Layer 2 of a small transformer language model trained on English Wikipedia (9 layers, counted from 0, width 96). Numbers have three digits each and are written without spaces.
A neuron's activation on a vector x is SiLU(weights . x), where the dot is the dot product.

Input weights of the MLP neurons that the questions are about. A number n stands for (n - 500) times 0.0014.
n9: 199592536446648563437534538478697508461694438344605553825342626473288420437490608584647400521669607314534417326379653585487624494565518542634578470287257464448354450447506342474641394543425432684593529412434527260577665328695328458656432422370607454561346536670513576528599656490470432491
n17: 536442469489366457523585461736607512687504702518479522594417582541423511641583509567498522651466341558207640567557399603354557453427464552508544370472639429525396412470445425505713296614369416566818582587461392394582713439495445296427479358646566605572414488640319458715448753412539476399
n20: 489439566458522411640391709220588715378559473487368698562442475648425503509662547612673457340754327402500446559280386799368534628449680525609516517491576722532386231630500390600460546517337460529425718596361609407768536415653616586582161496208716581497497413519402455511378400232406476447
n46: 529559722412550605474302587576465257426514475287528531284547539492401683454518427423510280354605484486490288413407529485553570632330519610708571734427441515558423604584238470566589565471340480518501487642546602436377488465621485349394397518578530547720769725509510623582459534319366377448
n53: 608535601524402397688363521519590546643607522581393518415605447688734625489605384590575718204605450475502392627506442542542686361364545681513733469379576553350746310476578495426603603524593499442461305343621548667736344477458520479572598397712538402381372429434446564730793402507468512488
n55: 412445715450753413603394549465507605704487536249264484306380337513370580525535602594633498582577581483500464541478423413757488626231593642444540525492584517418425491607417550646594544587377397661388584307441485365340534455529502645435393552358812514885519722495363627512379515397522560292
n57: 344488506417583638513641462538408373533527479640402649329633656642391393595413503653573476267503373591559458335496482585454520550448395619659593445443578338557489514440432540482505528557478266543559622669591470759505554491344319403486611367589521394377524516504502509516580453322464314608
n123: 253555444545533377430581464169634470600479598396227640295468382402490712390868467525652581349461386249486468514442529759347372627254338443691680605186245538653765414316487414566690522571532434314462488443584453562667356377351377324250520605723555192570522320243306868592486634510626401289
n131: 655544421495516511487619504539438520494489274458397546550594492390582642477580342372450620374429294331464626425497497552349358488426387565644623430474516574569399521534371585374453397514418325657533552428555536340676626419680371612530204602607545388465465525533420512539740328497511388542
n135: 590629525314591518422603558621461355544624429407496687504451691450289421448382468562683600402519610419533525332420495548467506491533454501504419448390748434369435426451351597368459288564626535439522684426586353603419437509553444624516271314403520309445627476338472467550443658600431264400
n136: 401414448520727597573460516473472418533519324393299850571536512863224309555659278631575569426577522566539638603314530604470533741144475571450681505623552402540361621346538438264642398533222504440409362342579576298425471231461621711384247450301485466554442699009441670605739469361482457371
n144: 574505531534637381452571377506529678433434474307238525567449587627374520590485684407526376529627500345577432499456420503433522649582518609560586350519593349506465557425591655413510435709578540431575452440512551555367460295585874430356390396327643320588492535381365484810470632640542413591
n151: 397789400433472568523484469640588580422349221369557503524596547543523568359686176609560504523452534252503475664574500604516360342415508650465558327280491539446365496305400537520591452679406395447319623485640454490639683543722200370426512475511299257514470570442333910468639490445453326390
n175: 418500428529558577232306628542538734450722395568553637503372462527354364699596411667556508561569653536425472679289486623429477651490458544446670457474429412397267593399414370523734404719430268440379559521288565402582482451549410636453665532507484305590533651520486464557617441468487427340
n206: 431461382533643483524231551407426490350518529417430519391613354683323409765751416640647553347576377396619376483356324412460506475630753588544566647489488603653604403437280567492652681458581435663456612374443536523585741428739358582373490333393663584514620514553527481538516482544574310522
n217: 656610524413631530215471623447450481397512341370391446397109644589578437395534250492414506559493479427739368641292450733408471725575507642537275586526739547653429582520463646319694344495537118439607562576412558431438524438481588372348472448478677399637522601473299796609660558497542388403
n219: 520637497471550528450558804421453344420409447552386472562516532488616528666568574609556653533395518449499333386449306511479683447469515500437657403517484583639459358505661376386591552506320449468605534382533619351628499441530383427558589407378633491569468808379451565391475472408573434569
n223: 680720431344398458440512699650479424522558539484528426504417509573630686490616576455804204443492428435327403545337326576502645477312348602635416222433712605422888587506563395401351498586193446512633449496312519452698316334590472461413307695381632658386385596585505501593605578404250456228
n267: 680649520521527367417532580558547561294508400641479419519543445640567607499525347748598502482535528366616546439477633514539504453496584570464469320478281535508499295360569545397615443492549364492550367545800500512433528521622325704538477445343712397370439419317433393510598505558391374567
n290: 528465513456452562503550549359511433612488419593397502605501647512503416698506523628750496460442681429593497580482497454424571423413605608780277391389450476404350340581498417564192348575365402440656607428393433408482562456503228504510591503475611370625582616360464566454690431535638470448
n306: 495451722507328476555604387285607530451534486342478523522467570357440734475713457597430619408512445417585282362374505543551442441335402532619274476447546310489627503727523543575704236520307569378725483672482582616607375489554469497432420537473537336447550485500521866656521455511402415438
n333: 502303509441681427691558457324347312423476404287489476546463649471531639451725365553787686437720463222617384458254247627299505463527656832608637437386562761519431291535545323298686368644414616326349765569583636388583314284612386737383562278488467288499810600633305549461452450637407419281
n348: 471466511442658475486527535545595484419426553505352452658416390368395488807595588550654429411621420433399475504410289410634412600495485636404481601440429527442306341530435400556498568539374482635468372520519527616524347412650457376450486496480480508583619729621488462388572593322379375537
n360: 367529447451443445509467612527351596407480683439506438557514409436393481699425556316571437570351347400313384524491460719732368481400551513521603550402514515539625441417314463526488600477465384637607593512363582458803410340250582424570281409446640633674589471375361655621520582352396363383
n394: 686601783477489418478474524441494429241513328359545463651426552674534511516619388392630341194539556465405468568512190649550545610322490571529431478487437562684744372463500309317613440616553534493463671544528351421271773463361376511569437530351570403416732711343259347569458562388426347621
n398: 486525545496443477503489386367447532504482349456515590659467441527622492574522411492623322381459439452486335535548533381482584706581525490522520468282402493631433519470445395497486486510523489447621531493452458498538398553557428628497490452526485398613483566331536432506562460495440314484
n431: 356373620442415246455368688525384508566684660412519529482576565679438673567525705677594421385629333580347627577485531614676384520468403660278417319474605483232646606443569312676614596555368305467417635572330457488422413376526606534439424355577643500497694463559450467602492636627365446545
n444: 637396355414565500337541516448299534574247593389559397567201709600413445490549473454477588403541481345628134302545563598513345536468362649483571264339459599379449385475476605575510658757437549363542489569607457516681441454543653494706454481605723288520794405553165479443635576488437316535
n457: 439521481280570547446462583478612467599656475552534672485171423765652595653348585400619307468545542686398563386524353843499510526408414606490454400598580497551482549302604375256565409584294512706603500494485542438406660473418475548555351317359766510395488737511440475502576665470295317396
n464: 470384409528585365532496543621355532445602478417273699627550487555383481472695400747532508361468410352381580545259363679530586471337402462446628582312298552537580461539453610409526307438418422390538753410616810273741287377446665489386363411489539486401506409358287559568860419563529403464
n493: 631518220395472448506431727507643340734518417603544606483401503644457473465480607365704633697697623421576422646491426515648462446508506589364576456379444624646650427414504448444626580554506228393531637468406541459522635386463578411481335563516516847429459509431326459586585543267532379423
n497: 470395374443499541530548741613576571273553593227324513638410457624402528624547525431690535345555316509451529533476278785475526459438758538623593523550482607400670500349506411599458347656667426389356499573495360605528568541546331489453433388659628503480551536491407437517490522647458367553

Each question shows a token from some text and the vector x that enters the MLP there. A number n stands for (n - 500) times 0.014.

"b": 548509536557497607473682379540408477495360538527359561507566465291376439369553537572644593633498458698512573514685585533491404453489496446452410605444409520415465496527508523360556503558640567392517398455567507519399500627440542595602649404320387512438502642465506475496498509513462670603
Which of these neurons fires most? n135

".": 527347438615460467499386606594480622490383628525601369557532511520542549486387493471633529472549413465508547466528520275575453425628493510566568577548446537556504347397592396474440339489532712511533473454525601498570526628478327435468445494468553541491457518384492451378563391442448522427
Which of these neurons fires most? n267

" r": 459427502564454509531500500463497480483509488513615482502447533480601539489384470524487471544428551603509651562376531474538494502432589368418502565585476514518597474498561486428518529462257427543616638534432537504467569771417495336612631302405452461551604490530598334385445442445406590467
Which neuron fires most, and how strongly? n457, at about 2.1

"er": 646509471542539462553620545582466417227485270600597497548577604391588420488368401468553425436584479603552386591598547264442567334421547384440467644424570435613516696463563366656593437623580454577592531543447472330338509463512517523634478553423493457521497527624582499446517508394443538345
Which neuron fires most, and how strongly? n394, at about 2.7

"D": 459456450517453497472422578441526460530546594575690567515467511508497514500410366343399499614544443547487539564680532424506379527557541415505552506533424545550499603523437543559410490416490316391503432547459414481544456825460566481612513461574456515493550559555647402444497459502549645604
Which of these neurons fires most? n493

"o": 511435567534373432486332462455582382525452609405549468501529566571507491556287482322343483431427590441491559471511317361467539514512505424493530679639478449612578610474545558390475482376568476583461663491513406371569504551366676498500473588411494560500692618653595308542361534653528632678
Which of these neurons fires most? n394

" the": 377588551574419405378456504546578660551419542419464584449529428460569525428515456491517479515389511525510558509501501559508518509482485203381568577421534498475498523459562550477464462496559687507447502479578471553501383812575475479558499445537486585570527487480411610441564548548544463402
Which three neurons fire most, strongest first? n123, n151, n464

"st": 637637359552443597374612664551596621464585450384551664415504502615562443519403500445564602585548480629533525477738619530588587498540463420425521581582497418492529454467424554521504505512626366408479422499502524450426440659473440339592445607575382554568501534646501486559570504389743595675
Which neuron fires most, and how strongly? n493, at about 3.6

")": 575497395599602487397509417570543595476568446406647605453494460567491559337561670546565485520428444495488445400391641288427460417522487573566504493445490411507432623600570491460518445482535669394542505482610562500396605659641593515626467525490508458532465600693597502503617483676531555505
Which of these neurons fires most? n9

" \"": 553536496559486475458568550572469544544427496504553534440522437531491533541600584455640454348524537448465682548632370325441481391640459476457468538288408656465500654516486448373448437461611648556556465440475505364476392753451588480510503446467425523429448536532681532401522416494478591455
Which of these neurons fires most? n398

"us": 491429526615379545445496396531485462543446417403520521513442485409495455528566539602436465692465469397487551518554445488385478542573432395503630514622558483488468441458593530355492652456491537584611530458482505366349578683541486473477530472437569495427420493496448383474281575493589681475
Which of these neurons fires most? n17

" a": 479520548572414428444484451511539579515413543492445647479561445561569545473522468654382525517362583531515574515394397571445551556590483293370531503474430567522422509465518570403482430451529569509485463519570483543521450841518478448644486432492521527512536446524499566460544566515396493508
Which of these neurons fires most? n464

"3": 547547466591482530464514453485382595651467488415519461539581486411606504489571530499552520584259455419558577557557702406558324433679523544479434460453466453519652559517528494622583356464501522614456524478317521501582606601424597458509571476431331538661569342502567424524348441636550548513
Which neuron fires most, and how strongly? n360, at about 0.56

" John": 551400443567620449395444430544538564470504544449673497562536533343485431530461595519474508494505515618494492442530429317395550458455496234496602592561472535461561607544410534499469416491597601393441649362576330407611589714504415510627495488547555487402420446461520421504428494690519505468
Which of these neurons fires most? n135

"6": 570550474600412482491418535451469567459403516428523363579666527567474502512512453470436532539366452420550550574595616517452247459635452509519417578484398437553668458553476499487580506440624492489396443499508568538477496668457594604477497415403350549638499397602465475636402495593518505639
Which two neurons fire most, strongest first? n206, n267

"el": 637517493550290615640565663441558517631527587553571692514581590630446478584467485621617503366343621496557432379652452387360331636626403323568411646702516399417423490469544534519439466526492648510608421463584455561472443557495554619521530459418494420489475552336496405520538351477509627562
Which of these neurons fires most? n290

" ch": 615511531537448534445486614449458615393505521586637487439519432300561526439335511589452659300502566690525530491525396565477548444488460427441581626430461551517587560462510488582626595445439511445488578591517499487438546791508445532456454479540377578477579390460524469369473469487470568427
Which of these neurons fires most? n394

"ark": 491485543543770409559467556495456462457521543484530529370426420450562406569404574462288548529691335466521478381505492580518449367614587261440510496649437521474556581621484525469526468468588478423396393483342481497532583606460481326759592547521408347512376491528513416497276623605614601611
Which of these neurons fires most? n497

"ia": 457500372577645559559456392603519415576488598414547428552587492344567511509490507481352541692414557370550599393557449446367489402628475404491504373527448476524514526422597492506501727432573400523465376535376522375502564581488518399601609521567530552454321362556452426605409485683660573562
Which of these neurons fires most? n17

" A": 518493509548405483570521442541546568505491561482601541565520488479588519467507500581402553504285574502493642492351426494453580560606470338522483472535512611530435526522422501485294371424575542533551412523468439502612505825489501530652440524575465466506487402435558561438595514575513535658
Which three neurons fire most, strongest first? n131, n398, n290

" L": 451484510530427586563522450404565506462546520450833467447486578354507491481324494493457497461561533628490614498602496508401577451489413360561443556522509379550487578535492547565364391528360563526527493475545427542454455815474480470553514447560455475502515579426613434439410527489631526456
Which of these neurons fires most? n135

"or": 515626421518459460544512457539501484776356400507668564543450456590566423502297471451632530691386513478541549466539733436563395580530652471344456593516594605492482602663505631565573395386518587593416628413283442462569651572420501524587475597454491446461455585730423384543527553461415592598
Which neuron fires most, and how strongly? n493, at about 2.8

")\n": 629490532605524637377526513538480597392492511515729475405443468485453582449623557362535453541401553489487478516465552433363467531557339522496452324465508402476506662597647425469392420442531693430589546472438538463539563599480580423591514547459473658463513586719502526533577524615410622403
Which of these neurons fires most? n223

"ov": 451484578498624529418414428440488382439509447434509508581495473552441394510301481386505471587533570538545386455341623497465552451512517162587568422617572423461558617200529563585566581545779712447352490554442473505357474624506583435519482600420475379521578556588580401334472460512472561595
Which of these neurons fires most? n144

" ": 489537535554528592492487508550435578470449505580541511510505465504502513572321540505379417480511537579477522460516524451464500516687450521559507524589448532634445522515469523511425561500559545621524516604578565566408531821545552518583551446454296529521569411607453472581548427554476437504
Which of these neurons fires most? n57

"it": 723553545477597494473495647526391486518475623456577607441439504638453483515442553465392524304547476518529456479434481371480666632631431305487537746683603562520438384491579620498455586564722543517458416517433551526571420649503622459713481564401389553569523487569494426347491393412694511579
Which of these neurons fires most? n20

" Bar": 632601392537535500485535507525519498373457459547644462574505431300657379476499496627388580528427524551539621409398472346432577404446529355477555570534518634460591449499473484533473427494553663361534488510529462509540591762488423523669427532559431449464469437436619469427592391662481535592
Which of these neurons fires most? n267

" also": 520597497609577371592453474516511610503520600441504526441428540517573542368514475489500520495523508562564599542447574623620530466483430348444495359597457450406537769473641555514592691542544535542550392479506512455388606647440533396590554434482621573471467378454490397543429433453444601399
Which of these neurons fires most? n431

"c": 535474459515366536573361569505504535699405670594601411541507618314413549519419445336503516648500623553484470410556505263600376530535601415560432546359506518476286597540445550507550499512637477417515447616422627432532535674498530510469459502574553476498561577601615396356575459607408681630
Which of these neurons fires most? n444

" December": 497454511577554539351443392616476678469396545586594487392569519286452537369292540478482416603517578513539426467561579195442402591480547457458450461424438338359565536544420496598471610508649597559400489512472516377425482594562506447596448522521417404552503508487536434548662391707436517550
Which of these neurons fires most? n444

"omen": 430527433543606469454553622512447538284538527551449540425433529498587536383611521504231528368446522362523464534360479218417602513551562263522581478562480430477614689483652540545533564491508553469215574441457556440245437582520501551599657599531400439440442396573410502482505416589572592383
Which of these neurons fires most? n175

"L": 395494501541353581485478451440557477531506505483741492477484525479480520486336464520422480427641464637512615536634532543411472495473443370529423541461507455523478563529531544518404441561430490462479503438544388609464374840464480509485436458587460441488521532600624441426383506467570577496
Which two neurons fire most, strongest first? n57, n135

",": 576555538603458520528417446601667716492465475466541506544546547457458521304433580591423508492523482575545459509489522461441556437616498621515493622450530426521459493434580529503571402412607489472577571534506490496433590676459519532464673428512489516454394435513338516488551357575506569459
Which neuron fires most, and how strongly? n53, at about 1.3

"ther": 667572429543639523502535642607566473574471355516514426527519546376434558536542537432336545408374567388482365415651628495455624411624483287460502287541477556462364513516621546669512574459703420375384557400555498435655461613445452546422527491488617327440496365517494461458549374624496635552
Which three neurons fire most, strongest first? n444, n267, n131

" th": 613432436538534539452485585510474464498434373459513527537539427496470523416495508665441529337318443691560605420566487476464653420553446428494556635527454648605457565471564596529689459501325433432384407546362494590471568723544530426556512431489323457566615386558542447386457459539385547454
Which two neurons fire most, strongest first? n46, n57

"old": 443444428552529531528593499475489590443457414566413395438566478646520594446350518472575564341555552593475336487613665370585515451551431475487550435662461497521497416419663600537577605649674730413435475407349535477691500618641459454478564541467377277559403544485578435482559416617468611504
Which neuron fires most, and how strongly? n53, at about 3.9

"y": 773467296606604430352559403531430552416527505505506552529551488390536430464593558520525582569265443467508539498531573393462496618590535399557548562522448560461468667512540648521409507546457415552468407361390580425567508599526548445538518562478456472459405472618470490468503570584695598591
Which neuron fires most, and how strongly? n131, at about 3

" K": 528486429544494493448467471557557515422481503559725510536559549520492476489403505481446538601465463649530661425422497430452530415461530433574547508526442564509446552469423530502420475574466394443582496477472420493549513842530525453525475472558442548452502482644644546344512444587599564567
Which two neurons fire most, strongest first? n131, n17

"en": 383414624517407460509621525614505444371399656551590532347449572573535502433284405374387378452462620566515466448446617337397459556418565192500443573566438485489638561418444514538493326508401554573473453524177468497496425629405543547576348536522508454484546455629499500450581492523531680606
Which of these neurons fires most? n46

"ar": 527513487538560413603549407567500512362569521546460558416572319484662480441415360601454590358455665540610436422390518679536451424519497436496474443608480537454549421528552514591599525526516790495442431537467505383456434650319499657517579502342458419546562603519521439426454318668425532426
Which two neurons fire most, strongest first? n333, n267